Layer 8 of a small transformer language model trained on English Wikipedia (12 layers, counted from 0, width 96). Numbers have three digits each and are written without spaces.
Take only the direct path to the model's output, skipping the later layers: a vector added to the residual stream pushes a token's score in proportion to its dot product with that token's output vector.

Output vectors of the tokens that the questions are about. A number n stands for (n - 500) times 0.003.
"rict": 351280425343577381626515724434267339407564491433771534318610520399646194549575190662669575338589462458621319384648292482684632268667542591481818423460475542313483269395678820457363513374508251410705406511472508647699563517551294628598514544337599491362402652575757661560426599450693491414
" were": 470636474470547462565447557495399516459442683239547395423463533624267152539491444470506580418527534738654356588622409607592406541635479521284699387597469449388599456545452479506409281570626401487600427528400608590570571397580476555556520616628448401347608539678499429490506551521365473518
" Aug": 403627506410456568616427672412489438630557525451601405517376444523483498357488409485557530425671299635487430663616262361520501281522577546308580343774423679318556284502549638455223423484499469321724340425584478568601531527466337598693553647425607248452513471675746747641561379573471334599
" time": 487402464441338361603537587522495399322547737464583315218428484391721399385270364729707388343646498704502457652563349394575506528583648553498763391585326661287505490674485522384407307426412590186716506558382516495539586714631298530375481486479578485483634652575515615475632480509576394614
"tern": 409391738540296634726320705519732509411408445394463474625282430376321497524543355563344618452591279419617446421412365476540687393456443563439711342457352470688745342576447720273547432450557529485516462476396406701501649693478484583529782470322554192544391702571777384481535455733697299519
"\"": 396425465440489445469483621442646505561455502450448334376496449686441575614523312525526473439543425533396489499604478572629481608516664508614582416618253553510360683620575512583509604486563302652461327499271639543537271484576329523426529630524411443469392441386613568352428439620795475647
"ph": 231552505581592257841343719524592531545784444493645404274349388425430316383675483553552626304634451443668377565409392314609423643413589457654630591552149348618539324416532768394132317461308387402373651459536505598492593422505725506504872541641695401384374707730763462398477476542653337431
"),": 531446476336511422615425701634569499453728527346455442250477496602516579518477468560448498385478390602493404614621293485694435548752394572422625613554425645506457454586521578738450459393304451434615409506576496639578413349477296550673601626477561433347400465482540530525281500503578273521
"gh": 552528532401233382642499727457520466516363504427680289352373428338232468305468030686534674435426116544714503650609464523645540517733740675294420393444440789628648431658622774469305359445628140389493499479506447499664668753593596517660538772394462479397395468485578503540650255530589436441
"ould": 309460437312361315521551716605484303346543752511563545306259497453498194552441552535414712473523368717580453567683314516790711417576633417222480169535427627332444300612608685578346311593447263473569475380539360649546536454852439649762567595504602213470519488758547550392585458611654557484
"eng": 400421507335565509545538546624478374631536490475485457570460414514401623543283439517509805482530423362442411640637272387457738369514684596494725501568473678473682384442641596439478384473255453351535585323451404507518693460562542520393456609491402428619510871455438260476406716615534343456
"pt": 279504584582764423873404679835569199622550522408616349345303437610285300291544407658508653497629629472625428600476421282536498341617544443653459587693439267490487363535500389531288436417423315533389503702556448677600678436753397556446773565489523425342492508611604599345436380358708371383
"|---|---|---|---": 284552552505406561540447654393491209446550710515654346426247415621509581372348397549781670573512508580483415609377437584487456320511635471373486517621472491526582455529605648413473426399599487324613389430313300767383566615574541605420754533371550416369231591502651684516591314666536424666
"ft": 263403697523220457518410939741649468474608483482747401359396428562336364490311324650452679476757429572678475736356597282373567707482545467448466375600434355515631353536527461482374274336610400584511434422403376556609585549594532532585572494657669392321540515489501685514777403357497301531
"ile": 391394440332418482397423404555430465352619436556487406504576509476231403470467347697455358412538514525550507663581357500437805319465363434605536389565592683554580471467490596618286451616592449540456411496474447663759450565509601565310801560535556338503558749472555629747609451387514359444
" ==": 291455459561592473616478511338362348447404636552559289382471405678590372373318560633579585515476388484748501440438460544502551483605395538409632223693261712385467329359495729574454614511502345616503477594537584502577536315487631614633734682612429390316376596783485295463394536805470238714
" (": 341478500553623602397516458420523515447543509541494410539512518487506514540420578409521378558522537413410513557450495500543461640534354558540502491484410493563539455476431432576560597448560543583517562580540595449589456442364604495646454621430473523568467434336539360455508540454535506438
"land": 594634301387658604554443762398509302495527545492574528403603431499378369613491534636536437505599492452776375290662327462532705312468462450412796447481436612557476306335560644541429321635576547271431499559595531549285536663454228468537540411328626482193495703542822416487406578683602495371
"we": 463701531527450463738346843494572572304772391423477502336537544537382269342474456567449470501483309532776443550577436515517484328498549468542485302404380587322561362672560665461258296657676347381647423551376205654352400664533468492618594556402551355506429618614753354651418517740657327758
",": 661531535424620551518520346493615562335483555501425525342586569508638501622525541461533430433420536421457407530459555600424394581547417570511511646456580537503451518514390502587575441575544495501368562501459564497548521387417535478563416569606366514463480386447423489506507522377499511471
"ific": 486447487441570211343436502476435299400591401417584392360636399400514498434425494360397703568660268296422332711481463400494775590598627527472687342454489656594415515396534625291516486626357372378641309417580334722655342583813549579429762618632533569370525874527655816406479628455477350414
"ision": 428258373567442412640587714474496235466397435587612427197368399465447473451519265418677487510593461670532446571472500597435702417676438297510394359554556386493613225589617686514464444460524663405750492212480394601631807439573324568409871587468590413320425501731410644547524556584854383424
")": 616432579446419474534414618524574562552772405488428476362512440537469579643496451527433393491485451519484465535501293552584476597685341602509547579473399507523329537565539446769527516359417604470565399605619553563479347284454414526585559605407594495460391388440527517470323555490604441506
"9": 513364507341463611495443511545664479605450444515514526488526439473582500376466530473492464339556532418477385526421515517475448531442500472456426337629694476357376479658663430567332479546416361482669560568462562588503478681596448580527431577496608515468493630453447416609466655483592402526
"here": 463552560506499446555414728442392431241476737422531466351327512654307779526507425570730615382534539519424459470691458530850668258409616335218526285495475635524429376561589571594147537381645507486479494470523269656474398626564508645609490673437616094475444689691484760399368348451724354506
"ters": 425461606580493667704380846429708246256427507314745333598332432536348450489386502403299605427568431605541448404433521380651632722477644501170743269538342709625641264501410680469447326504532467479760487497349236931550463739488252536473635708536481355561447583524705513343459459702511348361
" who": 428642492560543346418549525450443477442675633386561411398317552578386321556425294609679480622698348604714329714577449451704544596638568495552598465668311456560542389599492579540293303537487423559511485392362560525675491491320332516543581546383469332481675533453507432592453479561534455352
"%": 434537490273422590478559454553547475244622577396691490526190279440530490302427410437453624401565574559722396700494413574603489479617511527318765333668561329494472451609592556484422382445666411533644584487482580823450437375789373588468442562561568420314380534527489593613571480497542332441
"iel": 503396396437311236666525424255531438593459661387648423608495376804410520487674295697395791446487373526633475464621466550461651469450777364384499217543443699584550285564639645499361288456354474378757362567527388752785587466563232511706522768252507293470343494694574657646485334482607380374
"ents": 285396292544575320788313486549561261278484569271434344653215464425456520369479324434509787359598359530608443621543268660565709546404729346672553601422529520392574323614598632719557465640621331315524628522307340726365593520685540550667585474485470485569324567676543373537351587727713477340

Output weights of attention head 1. The head adds the sum of these rows, row i times number i of z. A number n stands for (n - 500) times 0.00036.
o0: 141261351571542330475519293502484398432137677452456708665502429333576357352496468295631571339680707575493066398555545490347375424566715474444509474425662551485654601537585474228526441950527561637717464410622577414666707701575747513492592478387595393368696564274751409519759408436489586278
o1: 556521365235431420602483659639526733364685390547353507382482252438438717723465439638632435595600362635419695386374427432521359427467333392397455524391428498613514633466735539585370457259362591369540428494747547597408711501645344370665577515314414572476626541454605575502548548651445625363
o2: 445417422515556396541566656512509637481585395450591437325540625657522567666261546450534654259431425342527683345596369537639655589791308510723546640350163679440498444297483549505732661572373644443512608429569323667446479467278632373695556309665573428464528481185421610537407447366676470203
o3: 561631462607638589506548686291585544672462413399477489558584489563652566103631540432462428526430477529546538358709521271701825642392513541430444473492484362408429418470306405715718509579563420468498394326773653649525531564293283456611255443565540459533357624459251356642496598324333514499
o4: 758221461521476474722342364480661390659765296361656389276564224524625383621335352358797839558436406434440674312579509208592534437512343437316324505599320556393469491279408443766510740391452845621761475484568456622508629433317596507950469537395617561580486646400436348671340335577345684572
o5: 506436541504400437495485671615677616409506557491559295500489602575534361704407517502478375537435502453398470437504780683719514798611372426331491361244558489503451561292497435518888486396648529666311660364377624578611437149566505809557408596631776231427341589239367447516212465459537463507
o6: 442446654765579579284424566636354185501451340657390488342148311367401709430579493349314479484638560424537542709472407601526716466294626618932711529464245438402408581726498421684762538440226559523568580631215491651501378656643374312073480687556518499382419404419505619295357617396865674938
o7: 429586564567556458339420458565630441372463374496575606687523243433359377355393126402451358624645425784360182736311509418717504417219198406620715629457682410423622380543671393367448240403590634549831659587732687196655473651695399459456377596287433404553482511686681711571566614551496695510
o8: 708469527516483420630477592553540755488499483522852402415601231601438402563323485470557573711430341523276355578394539574552311400754322600416377339184524470181452489387400483549521524686625491543640521470763404739465549263539505809821325656389607391453583525364578359492514486450315644499
o9: 465484404408537642329543748426522535564386472419585494420259360739543504387327418250713581537588425371529600158469496564477553484349318508335620555361639510414494449431472616421429476668696334271537619529796552605395442502570613471522400559640490533637573507218727467596846528467707449425
o10: 547566545464673338590658592200612765463420487560567309524616465437419485333499781602488403960412617287398586592561564393347605401516393486505422201284652404434488506471717358416417531359632172655434615518611630446817621428509473541457396572335525412554599421417526390479708417526544526390
o11: 682470559547239309523529501441632559458684394457562535551595418317569786536694514311533538565331628311526603415744453274601680586505527504302498530608612485540559515535455453639564298509558723469427490470642289565544682460314275539685482458499719504441452422392264650530353512355277409314
o12: 408716642468317659446681397539454825377642561477709515727645509438397559673656582465164426306470608463557314731517287553301634526426397360438456583433455510610500624584526316669383587463425257344523648369757350381374493504478452649577505665440417752279379436543594566557543579587485162277
o13: 485522505383492501404484442631478433626668504484635618525605556331321594527458318450316432341542561449549512722526372548496402474627376306469474664652450509512486603673517385570475566296512654506541513492471530431525459509398339405569441587447365584540488392576611625286508446627519551724
o14: 293490422554582529491623474646269407624513583591631593422462368584445516446438219204427591730482409512493422375572495336449642548595308606440283221417532426407417495649498721534345511435532468466843363576554472601579467649384689323441472425603466438487683647688625306371501468747573701620
o15: 409402402706464530511596511566410574421393615623504529398483613562368636543524585547583670391429555404414494312592305493282359418459545391478460345450532537528700503545434504237441649546509230499563430553538354432456586497482642712637534646661592526552582392407594497442599622480515400418
o16: 569422409607588455591621302288460428248354620499302462519525195557661412533680576412503480662538612586701501617423548333562459483206537664420366305498504526305374708373476664599556615647414536644568553566321446176712551492702518568248551482439470535265622436699499483548494571661384633536
o17: 507538310462578538603590784734389553263435511601527624384470362525535584425687589298542616658489509550427684312540488523353620478511632519451479436424486305433463552519530554503395640316370544374575302668462328624460551576437381245337682547544280753552518478523535591369558352522489661437
o18: 213351554636459516341187471508463561668654382597551743499597294398652439508511375433366589232796679363551564560631578324513758569711423396685468554552218502480486491580625386624809604342375510614605385368512612519463707334398535546534441620467738380507297603254653371354381353434659332553
o19: 521608608696342549711501518475486433508450240130235462714443437480411187524606618462574173585387486579522428459392663601445360299635593521666520667660601522454317327631559292570347493169573645475723433518504450580648326633657348514599656536519543414452668423547672671677581438393547552249
o20: 590584462299516659375381446495548172480457643435458392604726533354534415383419404554546431509698664483399556436562626557487666610468420538306697445484585571557398381484456587518581436529581473317475745600244580695331461546533567501637360410484455603370537606635431467524550388560425485423
o21: 465391438657557431385322362609353400531347398435687261330362504369495580330426621339816482542663555405510556417422750402254476281639582518585437340503527556341595463221462660426610650625587689558642732616493578437640589612622626635470502539510581318389450487613422400604564512415369591569
o22: 353537374358502774508526322376408492315299596664639476434541471557457507205389551675487685572733698442531707486542393455338478426369548542475548359588489360294502499414529525167532307885519312688674448413570544317486590548469607769478486453722654501669257557616708345561667549317353402563
o23: 518448533572541560607558453473587417627415519307725501441278823391519451461584379534264357504261359533404421430499359724746417477462547648533650403308657432447573471454614328613467542636521490504730489490633569551604335443617382758630376570501631420412589469499344416581294630327346694413
o24: 397459575584425675575254605738520542319508613541548412316554455334430630592471348481982306493569786080408530402424319452703483478390435490392565137426423590608405561676335487572675514350508617625374604489508233518560536396625577388783513545696369436392614451477438497594557481564695409577
o25: 528552563591391512320377509709438453385620514216571517542484342574642513638392332320540521300705426406487507336626657614540454491498422574593644451402547523671397430477367465432632618632622490606466519501654459592369456565701433730645471380382547469335490457274404418621444680619528347427
o26: 426284537621364190454481545368537550305565469662440417619322517554625590603358557351479449573384327636497475176646543393545497566300413351464401446506322699633442650534335564720642676288451602602492662486540556606425716264643576547536510652572441505154567601523477558483502420492617635684
o27: 441463552594487642690719382257693625624920524496710496411585582448439563270337484693378509504187611312456530607482403859318708519759450461676429439523369650257486667474581431615523624335329606626517508337621544534233614273212498242522485514436345536542342485585208738511555324525431393561
o28: 599590528412520698560658391443451357445568338418408506639462599559464306357467559867423400522436355484454802325297703644308777705603344463335552604413525511542695432375613309475282414504382568489516582604478427600328620418474665523551630439475503406733459579402559541549577391446534433358
o29: 291545448505448409563634454289349463404494694328611440658695551572459269513524502174750581637534620576645433493567444349300577257477401262531405449589420550520520462672369672432383433496691427555538464215544649403491509647453593490459562498610362487601469470723493645541604533534259617765
o30: 729530645422609523435642152531521638452456476208375405526487384414683555457328542315549569521335260450425352552589463501567752450408576514542558726578382602518431715531560231598487589263414538640462478396409480575632363637690528428566582614431568210545464624580497593397404344330740571684
o31: 387517542455374536441459580361505259538436503535399418477375555546402405635560556514476472462596661450517652518484549595493458410499479478727574622586483474671558335519508550409475190452503289414438507563532663546440395616533413554474505509483560586574456351474550611649477540599509462525
o32: 461525407586852538511441343417358520338306525472630550455536587453617776298396651587155496455510524576701373569592388596531730601409582377571695581512287496412657564698406473506490515425558519519381474521155472461262500487597681405323631657476410509395402312516532579294621539547552400702
o33: 414691405634561368704524679454386932612594516486428509485377508486476628555554613444422580575487315693542428586630288298729665385353306729513359314605620452440397311543395590576388628359315238364590453393773351199585506632359437390457375377469628578594545561911412382534620644439376558428
o34: 603624534434482412521558570662816865197468492540455618565482550429591584259696502815385132666537525618381448529508369527679540598530468634181482330378380423485288834574375368742307521549278547599435489650627281568643415519483398501579425407561274423357674580575510396564419503328522298552
o35: 388610568565409760466189768700566714439619628434413666428368545272404382494435281459723450212589890484414164186168649675549467397655430322699678588526438332452548462534667513488832462506518417486785474481304494506365274534670403759405677572817508522206485458535445466574300625458238601518
o36: 380484567410560632501409653634425699532550324449577511307677512499607511570584527394509349578549566520581431558509489488478545475684463542688649655434464432453495545588523476695679431260598383309557518388575392626611318302511499578582405421508674316429367403217604634537330377418590493259
o37: 392540368642615542391524372630499550517495627302230492355352634397461600325401652551223396288420551607674391436495637571532348627595404619397449502678740488561409510373417475611499607602464478580550632707462508250655613635592546491455566424505392435378471605553515267466675651574626369346
o38: 359509556598555501492536576458501596449265594376633476439542577525365586633699468428611369556597727265483675455568397186313477427431300557308411491510566326427372616345475341519716443579578295619601744501600505416820378570588532579753382714469510473296561404507661372689593453491399568256
o39: 450710705674479530370695518397455480593627439617547234584544454524364503517560495535392391338548507451492457497280417658174483517719218492724512513416345561258395308576657572552410686577702459508580548540355640512381555441412619631389713589442443367524550362605605376354472640504458521500
o40: 328296424430556666416505495627502384557472669433538543460597686483453411727616476213466466638441457552589685549526573674366155495413621426331548471522587433687550758535455418548598507472531586571291641447320614570489468341727370418395466556266384486487302565357501772477523382603477640439
o41: 109200474633436366313389745486719406568444551331462325600389614425554357539490561186735566439716735348793504232566421444702361642729517341425675433775202469658485755582575488606621720453611487580434672240609612638613403392484463454768403533425549445406402638043682394561520299646573317291
o42: 430365524605495577490487445397636590687564483519758243545591627377462412505421571248553650473243717144505528341514769605729384500746244512505382245379401475601751295415355346574584332423661536668324535554652609686425571487345625660891468582322686434588459465374400389657501216697313523398
o43: 690733639462489669642463436388479574636547450246505650650742699514561299351594601499414385353439549611715390405410483402364384393517289488534577731364654442455395141403499383430359416591699540245795581540745326645453518606384572801595628500596436606423722462435361338463506547316469406170
o44: 518504488496471631689532589785476561573634450632548263257502422479527693577627704437466534594535480493595421611659377355536454488399436389323433440601466521444502509458216624695537605250577546365349424492433460559479562523179608484491467626440508496719290352647428433423418584660358463640
o45: 367497570888462495363319538605515617448653728564459478473373345463428517911388513214501581715524437562590702867520418505563521439479585636799649272339381539517675627624753562495356539409423121458442371327567604385393335412596582295291594500264494413582403574297495711389339870517516275290
o46: 514337719459303426498492489670570601568670380595620285440547416740525415567341460577439464610494270433568351338340360747296295627674332543539611387437553633352336552345417541553520391700577687631611639645455408641153431259615674708576502435524701366426299543563563380590470360610564417642
o47: 318530522484326519457512354501531367545396412444653329448512715541362470813564418730583376439475501268288728355500485556432459369536552636611505492448538578606333390333658620400465576467430565407586611758307334593638470515706536583680559395625505451289661334604510643530438477389828470244
o48: 570438403401470581529467616640478593474470291744564330386661541296404449393722667468543411647320673357481543453409490452629312409488510508447596270459614563429673212471317536702502301525509620250488585716413355643534763456655275712660283520624605522563385445715503603529608438404320642357
o49: 433488416504522550517287387521461437286588417358605357243278271463591668443302443660691591428585601428573666460429381326706519460305491484534600405867274585638526476440577544524596572422468782566549550535437358451614677542664542493658529590641387503410441585531506361551577518560478340435
o50: 434501576450490406686620583457522480603562358387761238465412332574516334231534639690810475566544302301727513525392314501490672419811566622283600631801440569218534704371453568634389597460593573323566440414576346643504580182387454478723492445493396316380534371566625602585515200539453447588
o51: 643511340521626603279773365564430328611222480228611416692392444362577502149608726541323553570118394300484624655611814421615369312457461697171392548823613411665536460376415303761721524453715551744249595571488695333538486594531564553852293509451419358581409740624335505634599285300288605527
o52: 579642523464482570624418473616392457214661491404526719522441431423445393491474357405522595352698548660539536545295697521353650511393281406399632507286596521526696454449516487428400340843462673323550663465567367480399799673516472489287627505485290622404526533391515558484555723528320521376
o53: 782566169406729748609313370347509443536430665226302654359556433450814661429556583600455459239511665468496697388689522588595421487668418400460372495581307491490463479381403465381453623166461465614387552598626546436466288562345627625739529667555328723630628404658311406638437422716408324493
o54: 567387540452368411477446546414591367416550467607654501498351560593492448518374433543314742589503537617423452519523469536497326358489518331769554472555252498566496684564521631487622570556540467553504488515459479538364400478452463714459396593675457697408387405422426533383367586546305564867
o55: 370360303722531200388470576434634342595452541522566316525385442635703525531556583447620425435385593435549847212773572517537365515447419684389305252518584545437380274331348301552602686397418615757607322749481796434610345463548633417544504549453592654498749502446558315441575151577631617530
o56: 483665515675297511523405389320449509600656583550253524890653113557545425846387550533434196501356362687417467257513349488522351516557431406658225525664499639463380464626444297643447623425236603670842243657577351557427366341685438520516702491325402658344675338716769675277633456668486712408
o57: 338501559537431564404575598449479399514426676356461433207469511672437534663478483434512476503389509532385299433513509409656509530478574437512415671648594442730407506492419667658596367552595253409455582451543592764679439515633316530575378600498375424347405539360435460646445703641603487402
o58: 686429637418305406446266346647536497595412627540614648433353614260507521677462679546284404392366388453321408667456343407443301298732661440561437788466543547592421368286774436637432516557491654589670621685670621548487512436431648634539754739475424552443533591523383293500271573187495412368
o59: 504553506408715558474756529502616454605515469507576590574571829449486402225558313416464561369543525245534519387671513380394485571515394550209613582551586492300363335438491536416351748658779430506473646399429724403663588600231534383488422305514290485615600576672527294671586525479489483250
o60: 488472394528485580533376375452416390365376513485825477641209328385526497524309537430495714483609630444501399430494747549758620493413737648462435453487422312433549356423504595466355627604424513589656431472624499451412470592516595539535575445341554805341538486504566276727530495621458433394
o61: 326578577591622466569333310452375568251396630365680380367495640452599484456390558722475521226685612392407214417435542512379818515622390299652609317292412655657705476466516621456444582624629258473386652521448476427435777525632821700614611692564325406233461366493498234503542703697544226528
o62: 336537417595515241555530527600447466521549551455924477822427328649367210707556428202305619417284398477664518690496396620321357605477417347595408259432611480524567331429517289323495414650604926742551478546495516292514629545534547393392593668636290703502351548610568560331561393659583521581
o63: 281493386618439400749459734496780636381620543448435583584512455421354442623697436306128460554591434661512696615910423591605383565419272515412576357380615277457302707566402300539490493340482398675495506439700614262654713468282235427657432481414361574445350454569636698621402647471620538423

Each question shows a token from some text and the vector z that the head gathered there. A number n stands for (n - 500) times 0.0019.

"old": 528368462494667567520575664537389430483438585510583196448394461529585558553463380384432527517525430526387571383589511620334317533479571658609399483560430345569427458392493681638440536636580386
Which of these tokens does it push down most? "\""

"g": 492459606329629483194288575523477432291391558538703613093664493526400437683542449598536717417495382315484466448387352438635435669518519394652697608416708377464654485592734595329503482461487289
Which three tokens does it push up most, strongest first? " ==", "|---|---|---|---", "iel"

"ade": 432518411409450473594700604574617546457499579435459479366591492438586531540438398504478591517583401465632622460407613657335495461626413655590463433541622381564402559451371508637541468437598521
Which of these tokens does it push up most? "we"

"il": 616581565583558527237424671687525609548421568623503551280426527420416674674549444351436510438462376631657386504464651511405583622520595483556493663417651536423485316649419553507646516541467480
Which of these tokens does it push up most? "gh"

" pre": 354508586616451545333449608501659577581444457531527520384509491410436480675392436548471502427478361675670528595496617570363406504595582566358506681504641483509466412431499595487592345546383463
Which of these tokens does it push up most? "),"

" m": 532509384482487540573700551553488504620540550495495391466533437461600565475578478488372585659522436465507707436543558574450529447439439702544380351567387528531371598402469624578480529472584555
Which of these tokens does it push up most? "%"

"7": 581516508426463582512580560568464413517515476514395356530526432524606570514548504486462477574520460450487685498552485554488546515479419532668473436532458312512424527494564527581430454543549495
Which of these tokens does it push down most? "iel"

" on": 473389533392430505582507431433591453378518610421641470484513529529481386493364431418555444457496547317426416401559644619534473462609333518525668403538639442544328362590564555606562409488729346
Which of these tokens does it push down most? "),"

" n": 415575524422457626542535528576491479568528491533485501460332420408560441623487499468552433505516492448590498380495532453431401456348548515482467423513415308628453517374369570528490547611511521
Which of these tokens does it push down most? " Aug"

" the": 568549332308418387493644608502517590452526493464444542276644550433589464642532407326359585595545487308751651492420509533367430367621414422554508522598542407532517545387482627759516564481420386
Which two tokens does it push up most, strongest first? " time", "%"

" A": 549611462381526516274492604511611730302393576535489460256686363443525619555388402420441623431625221496532522377344708553376632681486439880424547460628754537527297504593275520611565493392629558
Which of these tokens does it push up most? "gh"

"4": 553501489406475568449602607502491565468435452405388402419611437388590602458573339460522396506546306273615500548451449470542641496597295730770502407510516438464360511437491604791399499295617487
Which of these tokens does it push down most? " =="

"A": 578565449426534426296597620565635656392461637478310458289652503331519450489335337478442745560610232474479491430292655496345575555564330768468449412493692495542160521425213616568583366387627424
Which of these tokens does it push up most? "gh"

"al": 674742568449433441263467591718529506557383525549489607318600371280433522454497576532394545511498333418570367490378518361630582451519271625580660401388494392409383465619657683539393434337602591
Which two tokens does it push up most, strongest first? "iel", "ould"

".": 555506492374387493501587532513467513444491571526404508357581420446625554501485420447380567538550504446580719487445487530382539438502449653538479376583522387512431632394380556613499548487525493
Which of these tokens does it push down most? " ("

" h": 537475332358491442696436498401331382538574480542465372498445451441602388433421545503426533715486517476593547280556341549486379292311506543598464327436408417433377609423666517635317465425495463
Which of these tokens does it push up most? "\""

"===": 457496555457492259787730360353494510431433457496663491519544406399735299374460424532412545786551616526524584483438279584162354206387433775529426295704653423417348667180549503516333483471266472
Which of these tokens does it push up most? " time"

"\n": 562527625553541505412454544686430469409387504468482508369521568523406467560538493397559413443483292553524417429558564357486590549525466467530577546488569427563333416543472589417540500461405358
Which of these tokens does it push up most? "land"

"8": 601458419441483549609630552493425413605552516508506363564496492534551551423565461532391493664453528458438711467564513615557510428441448645628464327460437442494385528460620532552427471487555502
Which two tokens does it push up most, strongest first? "\"", "ific"

"at": 710615531334644408450682693458526475286458706503618644282696593613395487562394375444557532400517230550517493365520336669316422624514487388471603737459659261647284372544584477453495616484445359
Which of these tokens does it push up most? "ision"

"m": 462532681570505569416433513655561533581417555516403528506447465423509509617588462597550695479576597464389569485282465553437658755400521891462444414602552416527553519477492532397408645675695480
Which of these tokens does it push down most? "9"

"us": 463653695517608655259330615684542592530405357533478559527548444483260413677594635532479375491480181469597502546479504488524807716478471642516636523499693400375571444694734558580378446455403464
Which two tokens does it push up most, strongest first? ")", "),"

" |": 518501428462514388497852691584595641353466673461437499379724363440670577393426255382470641535601273535629710515396578678130430423866331783515307430551633335704350612368299426676547391374627502
Which two tokens does it push up most, strongest first? "we", " Aug"

" in": 641546486416476414440596493524426447610437640458600494441593538340427472451578524527464473571468438490600629493608438534423474426611422576585439339562445514581482504431652597610518536521515425
Which of these tokens does it push up most? "ific"

" L": 431481479485526440611670510446526543486487447428394426419631446501576574499553374465508391517544302366670606588547496591423615464711360535717502477565562530466395575418406549753505438349500500
Which of these tokens does it push down most? " =="

" ": 515537474421524545498527585571513516416497488495386440460509425517656484587556482466406496584522394408565680482496495494428539494439461579634442421600516391510398613460445536618479486485488502
Which of these tokens does it push up most? "ft"

"io": 555640500386542529215440566511596730308405543557453444228689393408442634600442461404464585458609229473559420361389679517401693701500452823443606449626786528484322462689339534599576461431616577
Which two tokens does it push up most, strongest first? "gh", "iel"

"id": 496513377250191452707695246357457439800619407454581396528748702421431507538668492272472612627676693478426825512632707487592460338565329574442687543570348354659526399398712716595436458728519511
Which of these tokens does it push up most? "ents"

"ous": 574374476433525473494339678475560442597538533604568349496370505363605364484477530563350743484480683442562488416493426713439437498521608592564360425484461319496495644478641580491447460631594517
Which of these tokens does it push up most? " =="

" v": 428631667312226476654628412480560424680612483481405454552618556342230400685698471477451436524542672456615725609498640646447596447535361798443562271538444321631586470413541496451535375719499558
Which of these tokens does it push up most? "\""

" C": 541543451397492470351547558517534409544371534448606591249568571428336370655415581488514430516424340437842461509634483473525384494680480300691641621406531528482450318608682665671501429481462391
Which of these tokens does it push up most? ","

" The": 762392531396359494461445718505660653454484496648436531440546242421699494575469434527223760462582620439549515482303583600375543588464541639471419436517584253463510649461436572633459569599758700
Which of these tokens does it push down most? ")"

"or": 378463681542336627339495543619595590609535396477392426493625389395513493547443374483500514531571336536668499564517702561384717610557410643378627467486694437442441433487453601506551398483484615
Which of these tokens does it push down most? "|---|---|---|---"

"01": 934455430438538369296662371585387280797474732569422261667737591329582710162425489532516492527527476481368852614729332696370719342837063569741460164487346119359617440644982570759332566560684441
Which of these tokens does it push down most? "here"

"6": 545533411432498475389537471545400469503545618480405363343731361400548540442444365588412570659505351453639603360568583613384673436532442622571452115588666501429525485545323544567674477346609571
Which two tokens does it push up most, strongest first? " who", " Aug"

"ing": 486488472398437469493515496527464502426492487528539490278550377426534527477387431503402552584507515437572645366493568524414573396487455645470447320651650520500424614444314560557529486442584408
Which of these tokens does it push up most? "|---|---|---|---"

"ld": 398702633368256475464613481373428486667570345519481461374629316358370511618509403469379511494572545461719628553492520540363402380495437740364589509636543383576550558351405567569374314675598569
Which of these tokens does it push up most? "),"

"ion": 471589518344401494582631540540539559587547513461488440452617554450425505612569496443454531532568566416614756520424735597423528512562369669469535389594559479645495506453415531571541520578492476
Which of these tokens does it push up most? "%"

"up": 612573630367389640473514539641540494480452492582409448492339419427544564580540479466538484416563552466451589443507454478462623582395499711543445487609467181640441518406396584546429541722614476
Which of these tokens does it push down most? " Aug"

"er": 556582531596428652317593563605625491617512489510425572435489611486511582590601394423490603359570347476514690589513699447567697616558500475441463596473457497551568468540491678467485483575581572
Which of these tokens does it push up most? " were"